Layer 5 of a small transformer language model trained on English Wikipedia (11 layers, counted from 0, width 64).
A neuron's activation on a vector x is GELU(weights . x), where the dot is the dot product.
The model reads these tokens: " money" " for" " H" "IV" "/A" "ID" "S" " research" "," " the" " legal" "ization" " of" " same" "-sex" " marriage" "," " to" " prevent" " the" " bul" "lying"

The vector x that enters this layer's MLP at each token. A number n stands for (n - 128) times 0.03.
0 " money": 155, 134, 130, 136, 218, 85, 131, 153, 158, 150, 96, 130, 117, 115, 147, 99, 103, 141, 96, 102, 125, 111, 7, 148, 135, 85, 147, 112, 109, 147, 127, 139, 120, 167, 135, 169, 155, 145, 102, 106, 121, 181, 127, 144, 145, 117, 158, 149, 169, 147, 136, 139, 87, 68, 97, 126, 176, 129, 66, 108, 103, 140, 117, 182
1 " for": 189, 135, 135, 131, 225, 95, 137, 176, 154, 153, 86, 129, 112, 114, 140, 95, 108, 143, 87, 97, 134, 104, 18, 131, 136, 90, 139, 115, 105, 140, 137, 129, 110, 152, 138, 153, 179, 148, 108, 93, 102, 188, 124, 123, 149, 120, 167, 137, 164, 129, 127, 136, 106, 74, 104, 126, 171, 128, 75, 117, 98, 147, 123, 168
2 " H": 170, 137, 151, 87, 195, 101, 108, 162, 151, 156, 87, 137, 123, 123, 128, 108, 119, 139, 112, 81, 139, 108, 25, 117, 129, 103, 127, 96, 129, 148, 148, 134, 100, 143, 144, 220, 185, 156, 108, 85, 145, 158, 128, 126, 182, 92, 137, 104, 169, 150, 144, 167, 94, 98, 115, 109, 169, 113, 52, 123, 110, 144, 115, 140
3 "IV": 148, 170, 118, 94, 194, 93, 120, 141, 157, 160, 73, 141, 113, 151, 137, 68, 132, 138, 110, 94, 138, 102, 34, 126, 150, 108, 133, 98, 115, 159, 174, 148, 94, 129, 136, 206, 147, 165, 104, 82, 120, 163, 128, 131, 188, 80, 121, 138, 164, 157, 152, 176, 92, 105, 102, 120, 174, 113, 70, 96, 110, 137, 127, 143
4 "/A": 170, 149, 132, 114, 220, 111, 121, 144, 163, 152, 101, 133, 128, 131, 128, 112, 117, 129, 79, 98, 136, 102, 21, 125, 129, 94, 122, 96, 119, 150, 159, 157, 101, 157, 133, 217, 157, 154, 111, 81, 140, 169, 134, 130, 167, 97, 137, 126, 170, 131, 131, 145, 73, 88, 88, 126, 166, 108, 79, 118, 104, 142, 144, 147
5 "ID": 159, 183, 116, 111, 175, 103, 111, 144, 153, 156, 110, 132, 120, 134, 128, 96, 137, 132, 90, 92, 126, 125, 30, 122, 133, 91, 154, 87, 96, 130, 190, 143, 101, 162, 148, 227, 136, 161, 111, 85, 135, 155, 127, 136, 164, 75, 137, 135, 172, 153, 121, 147, 84, 113, 101, 123, 187, 107, 67, 114, 101, 162, 104, 154
6 "S": 156, 166, 130, 119, 200, 107, 109, 143, 151, 161, 95, 124, 105, 126, 116, 82, 110, 134, 100, 92, 147, 124, 26, 129, 155, 104, 152, 94, 126, 135, 188, 137, 107, 156, 114, 224, 146, 167, 108, 100, 116, 154, 130, 117, 147, 68, 124, 133, 150, 159, 134, 169, 90, 121, 105, 117, 179, 96, 64, 119, 109, 154, 133, 163
7 " research": 149, 133, 117, 122, 194, 103, 100, 151, 136, 165, 102, 138, 109, 123, 137, 66, 132, 166, 86, 112, 164, 124, 38, 121, 143, 101, 163, 92, 99, 156, 166, 125, 106, 151, 124, 185, 134, 157, 112, 104, 131, 166, 115, 143, 156, 85, 132, 149, 173, 172, 143, 145, 85, 89, 96, 115, 198, 90, 60, 76, 133, 154, 124, 170
8 ",": 184, 153, 102, 129, 227, 96, 120, 137, 154, 151, 97, 130, 120, 109, 139, 86, 124, 150, 83, 83, 158, 122, 25, 149, 127, 102, 148, 95, 118, 141, 139, 119, 102, 132, 122, 188, 156, 171, 121, 75, 128, 162, 130, 111, 158, 93, 123, 137, 170, 137, 139, 149, 97, 93, 100, 128, 165, 142, 69, 102, 114, 149, 156, 165
9 " the": 190, 143, 123, 109, 224, 94, 130, 192, 138, 153, 99, 137, 124, 99, 142, 99, 130, 161, 120, 96, 157, 111, 30, 115, 135, 95, 126, 105, 97, 153, 150, 111, 89, 99, 143, 167, 157, 158, 125, 79, 111, 151, 143, 118, 169, 82, 132, 125, 196, 138, 141, 152, 113, 105, 97, 117, 162, 142, 55, 104, 124, 141, 138, 134
10 " legal": 164, 147, 126, 101, 198, 115, 100, 169, 144, 169, 98, 151, 108, 106, 134, 87, 155, 164, 107, 101, 140, 97, 40, 95, 125, 97, 127, 111, 99, 161, 138, 147, 89, 114, 137, 156, 136, 162, 131, 81, 144, 183, 141, 147, 172, 100, 109, 147, 194, 169, 148, 160, 97, 95, 92, 106, 173, 92, 62, 75, 122, 155, 131, 158
11 "ization": 160, 155, 107, 125, 188, 111, 97, 158, 157, 173, 76, 151, 105, 129, 132, 72, 122, 163, 98, 98, 147, 101, 30, 117, 122, 103, 164, 110, 105, 168, 155, 155, 103, 129, 131, 169, 123, 159, 132, 106, 142, 163, 135, 127, 169, 98, 116, 140, 157, 166, 141, 166, 88, 116, 95, 112, 195, 76, 67, 79, 107, 146, 133, 172
12 " of": 217, 149, 113, 145, 200, 111, 104, 184, 149, 167, 93, 118, 97, 117, 151, 75, 117, 154, 106, 95, 160, 97, 36, 135, 134, 95, 137, 101, 115, 154, 140, 127, 91, 124, 141, 155, 152, 170, 132, 86, 112, 169, 133, 97, 168, 87, 123, 120, 157, 134, 127, 150, 97, 123, 99, 134, 180, 102, 66, 100, 113, 150, 158, 163
13 " same": 152, 124, 121, 85, 201, 110, 118, 152, 145, 166, 94, 136, 106, 113, 154, 78, 142, 158, 103, 119, 161, 94, 40, 113, 159, 94, 130, 100, 106, 185, 141, 134, 83, 126, 125, 134, 129, 186, 138, 109, 116, 170, 129, 135, 178, 82, 141, 132, 177, 149, 134, 165, 109, 89, 87, 115, 171, 111, 50, 113, 116, 157, 118, 192
14 "-sex": 160, 135, 108, 109, 185, 113, 115, 160, 139, 163, 107, 141, 105, 132, 146, 109, 141, 160, 105, 109, 136, 85, 17, 105, 148, 89, 134, 84, 107, 177, 131, 165, 80, 143, 140, 127, 130, 173, 149, 105, 158, 189, 129, 120, 180, 90, 123, 151, 152, 145, 131, 155, 91, 87, 92, 128, 184, 95, 63, 99, 124, 154, 132, 176
15 " marriage": 136, 143, 105, 108, 186, 113, 100, 140, 153, 166, 105, 133, 119, 141, 146, 107, 127, 166, 112, 101, 125, 97, 23, 136, 130, 89, 144, 88, 109, 167, 119, 159, 116, 153, 125, 142, 121, 170, 141, 84, 131, 190, 139, 135, 188, 92, 141, 145, 150, 160, 133, 160, 72, 95, 97, 127, 192, 87, 59, 88, 118, 156, 138, 177
16 ",": 170, 157, 85, 125, 217, 103, 107, 132, 153, 159, 101, 133, 126, 112, 143, 92, 128, 149, 90, 85, 156, 116, 21, 159, 127, 106, 138, 99, 126, 151, 120, 118, 108, 138, 124, 169, 138, 176, 136, 78, 140, 178, 135, 112, 160, 87, 133, 126, 158, 143, 129, 144, 89, 97, 96, 141, 168, 144, 57, 105, 110, 142, 174, 171
17 " to": 192, 150, 131, 139, 213, 112, 96, 171, 157, 170, 75, 124, 114, 128, 135, 89, 101, 152, 99, 101, 163, 106, 42, 136, 138, 109, 128, 91, 125, 146, 113, 96, 96, 139, 131, 152, 163, 167, 144, 84, 96, 165, 127, 116, 178, 87, 157, 137, 164, 134, 111, 142, 94, 117, 100, 151, 179, 132, 49, 99, 110, 148, 135, 163
18 " prevent": 181, 132, 127, 124, 204, 104, 69, 175, 138, 162, 102, 158, 107, 125, 136, 94, 125, 147, 85, 94, 135, 125, 39, 121, 141, 83, 147, 92, 119, 181, 143, 139, 101, 147, 100, 151, 148, 168, 142, 97, 104, 166, 133, 177, 157, 99, 154, 128, 164, 134, 109, 135, 117, 96, 101, 136, 174, 84, 52, 98, 124, 164, 107, 174
19 " the": 198, 128, 111, 108, 209, 99, 125, 207, 134, 146, 110, 129, 121, 116, 140, 107, 146, 161, 132, 100, 139, 106, 20, 118, 142, 100, 114, 97, 104, 167, 156, 128, 94, 117, 141, 146, 153, 174, 129, 88, 123, 166, 136, 121, 158, 83, 143, 128, 168, 130, 137, 169, 112, 100, 104, 117, 158, 133, 33, 102, 111, 140, 126, 142
20 " bul": 192, 134, 113, 113, 215, 121, 145, 142, 150, 135, 108, 125, 126, 104, 113, 119, 142, 135, 96, 86, 125, 108, 24, 118, 122, 88, 126, 112, 141, 183, 151, 157, 81, 150, 147, 184, 150, 138, 122, 116, 128, 162, 133, 170, 185, 103, 167, 99, 182, 149, 129, 139, 107, 116, 75, 113, 128, 88, 54, 93, 110, 147, 132, 138
21 "lying": 168, 160, 93, 121, 204, 108, 129, 166, 151, 158, 109, 122, 118, 106, 139, 82, 130, 156, 103, 89, 122, 98, 15, 128, 161, 115, 130, 117, 130, 167, 192, 128, 72, 124, 128, 163, 129, 167, 121, 115, 130, 164, 123, 150, 188, 102, 140, 131, 157, 157, 134, 162, 97, 110, 95, 128, 163, 100, 54, 82, 118, 146, 107, 135

Each question shows the input weights of one neuron of the MLP. A number n stands for (n - 128) times 0.014.

n26: 158, 152, 159, 72, 136, 46, 155, 130, 111, 120, 143, 191, 133, 153, 122, 123, 101, 136, 106, 129, 125, 135, 157, 130, 120, 122, 135, 158, 134, 76, 115, 147, 126, 145, 162, 115, 153, 129, 143, 137, 85, 126, 124, 129, 136, 148, 137, 120, 163, 118, 129, 152, 127, 84, 146, 107, 101, 102, 123, 98, 195, 84, 82, 129
Which token does this neuron like most? 1 " for"

n69: 132, 103, 161, 69, 149, 98, 199, 146, 145, 113, 104, 142, 122, 160, 174, 129, 132, 140, 147, 114, 140, 141, 145, 140, 49, 178, 129, 124, 117, 122, 135, 130, 112, 115, 147, 97, 179, 120, 177, 110, 132, 144, 152, 138, 74, 167, 124, 77, 122, 140, 133, 107, 92, 101, 102, 124, 127, 71, 190, 87, 115, 163, 99, 130
Its two highest activations, in order, are on tokens 1 " for", 10 " legal"

n22: 159, 174, 104, 152, 176, 145, 136, 138, 97, 151, 107, 149, 111, 135, 101, 130, 89, 132, 119, 127, 99, 109, 146, 153, 111, 98, 182, 145, 128, 126, 108, 98, 194, 158, 106, 69, 160, 126, 68, 103, 90, 137, 126, 121, 152, 161, 146, 154, 130, 104, 89, 83, 151, 141, 128, 174, 157, 155, 154, 158, 55, 150, 89, 72
Its three highest activations, in order, are on tokens 1 " for", 17 " to", 0 " money"

n100: 161, 83, 77, 112, 99, 86, 148, 172, 125, 96, 135, 130, 112, 125, 131, 145, 78, 97, 121, 128, 102, 168, 127, 134, 138, 133, 112, 138, 142, 85, 110, 141, 122, 188, 137, 123, 149, 135, 158, 152, 142, 129, 166, 71, 142, 96, 122, 88, 122, 141, 149, 169, 100, 127, 109, 171, 156, 140, 113, 180, 136, 114, 137, 116
Which token does this neuron like most? 2 " H"

n99: 91, 143, 161, 141, 131, 107, 112, 133, 163, 129, 157, 159, 145, 149, 134, 55, 119, 176, 68, 165, 80, 130, 86, 87, 116, 134, 137, 135, 139, 119, 91, 122, 157, 107, 105, 114, 137, 102, 112, 156, 135, 145, 118, 179, 106, 119, 125, 155, 154, 130, 114, 125, 175, 112, 102, 129, 139, 126, 195, 188, 100, 71, 145, 95
Which token does this neuron like most? 0 " money"

n47: 179, 135, 117, 143, 151, 64, 150, 103, 159, 68, 122, 71, 116, 114, 80, 127, 126, 163, 176, 107, 99, 149, 122, 160, 128, 149, 134, 98, 193, 63, 141, 83, 188, 88, 106, 55, 130, 152, 89, 128, 190, 167, 182, 196, 123, 122, 103, 137, 82, 130, 100, 168, 149, 78, 171, 117, 117, 148, 119, 103, 133, 148, 164, 100
Its two highest activations, in order, are on tokens 16 ",", 8 ","

n0: 159, 133, 164, 135, 126, 132, 174, 124, 146, 123, 120, 126, 135, 109, 137, 110, 91, 128, 127, 92, 180, 107, 143, 103, 95, 139, 134, 102, 140, 99, 108, 141, 111, 55, 117, 151, 124, 118, 151, 138, 139, 119, 117, 143, 128, 128, 101, 84, 144, 115, 160, 152, 166, 129, 151, 97, 150, 122, 144, 103, 153, 140, 161, 80
On which token does it fire most, and how strongly? 9 " the", at about 2.4

n112: 122, 130, 134, 146, 164, 85, 156, 112, 112, 147, 84, 96, 121, 115, 85, 112, 185, 157, 122, 114, 132, 107, 169, 111, 93, 114, 132, 141, 150, 116, 134, 180, 144, 131, 95, 99, 106, 135, 156, 131, 145, 141, 130, 160, 112, 169, 94, 173, 80, 124, 120, 135, 117, 104, 134, 114, 171, 118, 124, 107, 127, 143, 124, 146
Which token does this neuron like most? 11 "ization"

n70: 150, 149, 122, 114, 112, 138, 152, 108, 112, 103, 103, 101, 146, 152, 113, 155, 144, 154, 100, 122, 82, 112, 100, 170, 118, 127, 139, 161, 150, 115, 79, 92, 145, 148, 88, 88, 149, 101, 147, 129, 143, 147, 191, 103, 108, 120, 182, 126, 151, 93, 126, 118, 134, 117, 142, 153, 171, 207, 99, 115, 125, 129, 155, 51
Its two highest activations, in order, are on tokens 16 ",", 17 " to"

n104: 128, 138, 171, 158, 56, 149, 135, 95, 160, 108, 134, 124, 167, 114, 124, 138, 58, 135, 62, 162, 120, 90, 130, 118, 151, 114, 191, 113, 105, 151, 116, 145, 159, 126, 121, 128, 149, 122, 189, 128, 108, 124, 196, 160, 198, 93, 122, 158, 174, 112, 86, 117, 148, 91, 128, 163, 100, 146, 103, 146, 129, 176, 38, 44
Its three highest activations, in order, are on tokens 18 " prevent", 5 "ID", 17 " to"

n88: 101, 128, 125, 126, 168, 157, 129, 119, 169, 77, 110, 131, 155, 90, 140, 123, 117, 137, 87, 141, 130, 123, 80, 137, 98, 130, 114, 108, 145, 155, 98, 91, 165, 101, 154, 120, 117, 115, 141, 148, 122, 150, 146, 121, 90, 163, 103, 138, 135, 161, 113, 116, 167, 102, 116, 165, 112, 139, 173, 136, 134, 115, 164, 108
On which token does it fire most, and how strongly? 16 ",", at about 1.5

n87: 61, 148, 126, 148, 97, 113, 117, 123, 141, 171, 138, 152, 53, 111, 141, 129, 125, 139, 145, 154, 146, 100, 133, 150, 161, 133, 140, 133, 105, 129, 90, 134, 120, 162, 97, 93, 110, 109, 137, 153, 182, 161, 126, 105, 135, 112, 83, 119, 155, 161, 103, 110, 113, 128, 115, 129, 158, 128, 147, 139, 136, 110, 163, 109
Its three highest activations, in order, are on tokens 14 "-sex", 15 " marriage", 11 "ization"

n101: 135, 114, 90, 174, 121, 125, 118, 86, 118, 107, 87, 118, 140, 96, 127, 161, 103, 127, 136, 125, 134, 121, 129, 148, 195, 104, 107, 164, 129, 91, 200, 128, 151, 108, 102, 121, 204, 155, 147, 119, 100, 141, 130, 97, 131, 134, 85, 153, 111, 169, 151, 127, 134, 137, 110, 125, 116, 110, 94, 125, 164, 83, 134, 129
Which token does this neuron like most? 6 "S"

n52: 137, 82, 122, 133, 169, 114, 141, 161, 103, 138, 77, 176, 120, 99, 183, 169, 144, 119, 90, 93, 60, 128, 182, 144, 156, 136, 197, 168, 145, 77, 144, 143, 120, 178, 150, 71, 176, 138, 101, 83, 94, 140, 135, 91, 110, 133, 133, 161, 81, 83, 202, 83, 111, 57, 168, 93, 173, 142, 116, 124, 101, 90, 117, 153
Its three highest activations, in order, are on tokens 1 " for", 0 " money", 8 ","

n19: 123, 133, 159, 93, 134, 127, 172, 112, 169, 126, 117, 155, 72, 123, 108, 184, 113, 121, 121, 116, 107, 158, 131, 103, 77, 147, 64, 222, 116, 101, 117, 129, 111, 105, 193, 130, 123, 76, 147, 173, 99, 173, 114, 122, 148, 174, 159, 125, 145, 57, 139, 137, 132, 177, 78, 124, 169, 157, 127, 104, 11, 118, 107, 138
Which token does this neuron like most? 20 " bul"

n76: 143, 181, 117, 112, 159, 112, 109, 105, 100, 71, 120, 149, 124, 102, 141, 120, 124, 116, 162, 126, 132, 102, 137, 171, 151, 135, 167, 97, 154, 115, 115, 146, 150, 141, 172, 106, 186, 119, 151, 141, 103, 137, 106, 78, 149, 142, 96, 142, 132, 103, 189, 143, 103, 131, 96, 95, 101, 168, 138, 134, 153, 104, 93, 106
On which token does it fire most, and how strongly? 8 ",", at about 1.2

n39: 96, 134, 95, 146, 102, 150, 114, 175, 168, 70, 114, 142, 100, 162, 111, 130, 125, 98, 145, 114, 116, 113, 155, 202, 129, 146, 185, 130, 96, 134, 112, 91, 152, 151, 125, 110, 128, 158, 72, 155, 167, 166, 159, 91, 130, 105, 141, 92, 98, 106, 163, 170, 138, 147, 116, 100, 106, 130, 92, 123, 97, 133, 184, 132
Which token does this neuron like most? 16 ","

n68: 145, 131, 130, 105, 72, 180, 148, 154, 139, 131, 140, 125, 85, 162, 191, 122, 138, 126, 98, 145, 107, 107, 137, 131, 134, 142, 85, 171, 145, 92, 135, 132, 89, 153, 111, 161, 145, 117, 121, 112, 135, 129, 94, 160, 112, 127, 139, 97, 153, 130, 111, 148, 143, 107, 90, 96, 141, 121, 120, 123, 144, 76, 145, 124
Which token does this neuron like most? 20 " bul"

n4: 150, 127, 156, 206, 110, 144, 112, 85, 142, 125, 108, 139, 104, 70, 162, 125, 123, 137, 135, 127, 143, 85, 122, 91, 126, 119, 161, 107, 122, 148, 128, 129, 127, 157, 131, 119, 127, 147, 99, 100, 124, 136, 201, 128, 137, 136, 141, 100, 125, 115, 106, 86, 189, 152, 137, 158, 96, 62, 143, 133, 167, 149, 94, 121
On which token does it fire most, and how strongly? 18 " prevent", at about 2.5

n53: 128, 112, 123, 94, 129, 157, 99, 119, 145, 109, 143, 97, 145, 155, 130, 88, 165, 86, 96, 111, 103, 86, 150, 117, 165, 148, 90, 149, 160, 145, 123, 120, 159, 127, 144, 69, 112, 171, 160, 135, 120, 177, 110, 133, 96, 157, 176, 137, 121, 103, 120, 133, 162, 119, 117, 150, 107, 141, 108, 111, 131, 112, 72, 172
Which token does this neuron like most? 13 " same"

n9: 182, 157, 178, 191, 142, 99, 154, 146, 97, 101, 139, 133, 134, 153, 183, 104, 122, 79, 112, 197, 68, 143, 173, 129, 120, 122, 158, 128, 126, 132, 166, 59, 137, 152, 153, 108, 130, 95, 99, 112, 46, 95, 134, 86, 146, 157, 85, 161, 88, 154, 72, 107, 119, 137, 163, 123, 144, 153, 71, 144, 129, 134, 184, 113
Which token does this neuron like most? 17 " to"

n34: 140, 77, 121, 156, 120, 139, 102, 75, 86, 165, 149, 124, 156, 116, 133, 162, 148, 101, 123, 77, 120, 119, 132, 129, 136, 88, 117, 132, 145, 131, 135, 171, 163, 125, 120, 122, 154, 126, 122, 116, 87, 145, 154, 89, 143, 131, 159, 162, 172, 158, 151, 66, 104, 138, 157, 89, 136, 109, 145, 98, 98, 123, 147, 152
Which token does this neuron like most? 15 " marriage"

n102: 159, 154, 129, 164, 116, 125, 111, 140, 181, 54, 90, 127, 148, 132, 166, 115, 172, 87, 67, 132, 99, 129, 139, 165, 101, 149, 104, 153, 144, 133, 191, 83, 154, 134, 112, 67, 130, 163, 134, 132, 113, 176, 161, 111, 105, 143, 46, 63, 137, 123, 156, 171, 124, 154, 148, 69, 104, 161, 117, 95, 103, 113, 130, 142
Which token does this neuron like most? 12 " of"

n17: 119, 204, 141, 120, 144, 130, 181, 158, 116, 95, 111, 169, 116, 161, 141, 149, 119, 97, 114, 96, 125, 145, 184, 123, 132, 125, 125, 167, 142, 136, 99, 92, 106, 105, 131, 117, 124, 131, 126, 112, 89, 81, 128, 134, 151, 150, 152, 134, 167, 101, 148, 67, 130, 116, 145, 132, 147, 114, 128, 93, 77, 141, 159, 109
Which token does this neuron like most? 9 " the"

n28: 175, 121, 127, 107, 124, 146, 137, 141, 149, 105, 124, 133, 134, 122, 112, 142, 156, 148, 121, 108, 129, 127, 137, 98, 103, 133, 89, 188, 75, 132, 155, 176, 128, 84, 171, 99, 153, 130, 104, 108, 89, 170, 108, 133, 123, 150, 97, 117, 131, 132, 126, 152, 138, 148, 148, 71, 123, 134, 144, 107, 119, 113, 108, 121
Its three highest activations, in order, are on tokens 10 " legal", 19 " the", 9 " the"

n92: 145, 88, 146, 137, 171, 119, 98, 84, 130, 155, 151, 124, 95, 165, 102, 140, 90, 136, 100, 119, 124, 163, 134, 133, 146, 102, 120, 134, 121, 136, 96, 157, 135, 185, 110, 58, 165, 126, 154, 189, 149, 157, 156, 94, 108, 108, 82, 154, 74, 121, 103, 169, 91, 136, 97, 150, 183, 153, 169, 144, 106, 96, 131, 97
On which token does it fire most, and how strongly? 14 "-sex", at about 1.7

n35: 70, 110, 123, 142, 105, 104, 140, 79, 111, 159, 139, 97, 120, 128, 137, 92, 97, 118, 126, 136, 147, 137, 112, 124, 166, 107, 179, 158, 92, 115, 153, 165, 141, 178, 124, 114, 118, 109, 141, 161, 123, 154, 150, 122, 91, 121, 120, 131, 138, 161, 174, 137, 134, 116, 129, 96, 178, 125, 142, 130, 118, 131, 93, 117
On which token does it fire most, and how strongly? 7 " research", at about 3.4

n117: 133, 128, 184, 119, 137, 114, 143, 84, 115, 104, 152, 102, 138, 147, 124, 112, 73, 82, 83, 133, 116, 153, 110, 130, 114, 108, 145, 94, 148, 99, 137, 137, 139, 130, 145, 180, 138, 113, 101, 163, 124, 126, 112, 156, 91, 164, 133, 146, 133, 135, 140, 115, 127, 99, 142, 116, 141, 135, 155, 116, 149, 149, 118, 168
Which token does this neuron like most? 0 " money"

n113: 88, 169, 141, 110, 130, 139, 134, 168, 132, 104, 168, 84, 120, 185, 125, 124, 136, 90, 158, 123, 143, 141, 125, 89, 115, 117, 140, 146, 117, 111, 133, 125, 106, 119, 160, 99, 171, 145, 142, 116, 123, 162, 122, 97, 137, 127, 108, 95, 122, 65, 142, 96, 153, 164, 95, 87, 142, 151, 111, 130, 161, 136, 106, 168
Which token does this neuron like most? 19 " the"

n55: 91, 103, 89, 108, 95, 126, 119, 85, 93, 131, 147, 130, 119, 142, 144, 130, 139, 109, 123, 135, 128, 137, 69, 120, 159, 146, 136, 130, 150, 107, 124, 95, 131, 164, 161, 107, 74, 123, 178, 152, 134, 141, 160, 108, 114, 100, 148, 138, 102, 139, 173, 108, 140, 153, 112, 175, 130, 102, 131, 155, 157, 129, 170, 132
Which token does this neuron like most? 14 "-sex"

n64: 121, 135, 66, 140, 114, 133, 150, 158, 139, 114, 120, 126, 170, 84, 175, 126, 116, 116, 105, 137, 76, 141, 118, 144, 168, 105, 130, 179, 129, 108, 111, 132, 157, 108, 126, 122, 135, 84, 112, 101, 143, 165, 135, 135, 110, 122, 167, 153, 147, 134, 188, 154, 153, 98, 102, 124, 157, 108, 132, 135, 116, 114, 123, 97
Which token does this neuron like most? 0 " money"

n31: 156, 134, 135, 159, 124, 143, 102, 90, 132, 76, 155, 101, 107, 125, 100, 109, 149, 120, 153, 126, 153, 138, 119, 120, 125, 91, 153, 142, 144, 94, 159, 146, 138, 117, 128, 97, 153, 94, 120, 111, 177, 160, 164, 130, 106, 122, 171, 139, 112, 134, 165, 140, 147, 136, 104, 60, 107, 122, 139, 119, 160, 112, 59, 152
Which token does this neuron like most? 20 " bul"

n50: 108, 130, 144, 123, 119, 95, 148, 159, 101, 101, 167, 149, 79, 125, 126, 132, 95, 145, 108, 128, 147, 141, 175, 173, 152, 148, 66, 166, 132, 105, 175, 121, 109, 77, 112, 130, 91, 156, 136, 119, 92, 109, 99, 139, 147, 102, 86, 200, 173, 75, 168, 124, 60, 143, 109, 120, 196, 133, 122, 189, 87, 102, 110, 132
Its three highest activations, in order, are on tokens 9 " the", 3 "IV", 6 "S"

n86: 62, 175, 181, 108, 134, 157, 78, 106, 146, 154, 157, 96, 162, 143, 108, 98, 67, 134, 153, 162, 103, 123, 99, 180, 136, 91, 149, 143, 105, 122, 141, 110, 186, 146, 101, 119, 80, 133, 129, 158, 112, 124, 124, 117, 124, 153, 109, 139, 186, 108, 89, 163, 124, 101, 89, 133, 119, 120, 162, 126, 166, 108, 118, 143
Its three highest activations, in order, are on tokens 15 " marriage", 0 " money", 6 "S"

n46: 152, 109, 128, 170, 127, 142, 103, 132, 126, 117, 124, 128, 105, 99, 118, 102, 131, 113, 123, 111, 108, 110, 159, 110, 155, 144, 165, 133, 135, 116, 168, 176, 103, 178, 122, 137, 142, 127, 177, 124, 154, 128, 133, 106, 73, 151, 54, 133, 131, 147, 62, 91, 134, 162, 122, 107, 141, 124, 97, 190, 114, 147, 159, 118
Which token does this neuron like most? 6 "S"

n3: 108, 100, 55, 167, 118, 86, 102, 105, 107, 122, 153, 106, 94, 64, 148, 126, 151, 129, 131, 141, 173, 137, 89, 104, 202, 127, 163, 144, 145, 129, 160, 103, 122, 144, 141, 109, 93, 103, 177, 155, 154, 146, 100, 145, 119, 157, 78, 99, 88, 193, 134, 152, 151, 112, 146, 139, 133, 117, 200, 197, 96, 163, 45, 109
Which token does this neuron like most? 21 "lying"

n78: 116, 190, 165, 135, 102, 158, 108, 127, 129, 100, 83, 101, 116, 141, 119, 122, 152, 175, 131, 107, 144, 99, 124, 133, 149, 138, 117, 160, 117, 123, 138, 106, 88, 121, 108, 159, 168, 124, 108, 151, 153, 154, 98, 169, 136, 186, 118, 110, 100, 103, 149, 101, 129, 81, 114, 143, 95, 107, 156, 70, 125, 151, 158, 133
Which token does this neuron like most? 21 "lying"

n41: 72, 70, 108, 151, 155, 143, 141, 98, 65, 199, 99, 116, 193, 121, 103, 161, 149, 107, 126, 88, 203, 85, 106, 91, 129, 70, 132, 187, 116, 112, 121, 159, 174, 111, 122, 125, 113, 81, 203, 133, 63, 174, 127, 115, 110, 129, 151, 99, 140, 187, 202, 51, 169, 106, 110, 120, 151, 146, 200, 166, 73, 148, 114, 110
Which token does this neuron like most? 1 " for"

n123: 166, 88, 90, 107, 77, 170, 95, 106, 115, 101, 121, 134, 129, 113, 115, 156, 146, 116, 96, 119, 151, 100, 129, 147, 86, 144, 147, 140, 137, 128, 150, 167, 120, 158, 135, 134, 164, 147, 149, 125, 106, 148, 84, 155, 137, 146, 168, 103, 133, 136, 124, 149, 157, 152, 133, 88, 111, 186, 122, 57, 103, 84, 143, 155
On which token does it fire most, and how strongly? 20 " bul", at about 3.1

n95: 88, 137, 179, 116, 83, 146, 65, 134, 129, 107, 127, 119, 158, 158, 146, 181, 131, 122, 105, 98, 163, 105, 143, 144, 136, 145, 111, 201, 104, 125, 173, 103, 130, 103, 107, 144, 128, 136, 169, 201, 140, 135, 137, 91, 143, 83, 134, 112, 149, 134, 144, 120, 146, 124, 43, 84, 117, 126, 106, 84, 124, 122, 160, 169
Its two highest activations, in order, are on tokens 13 " same", 11 "ization"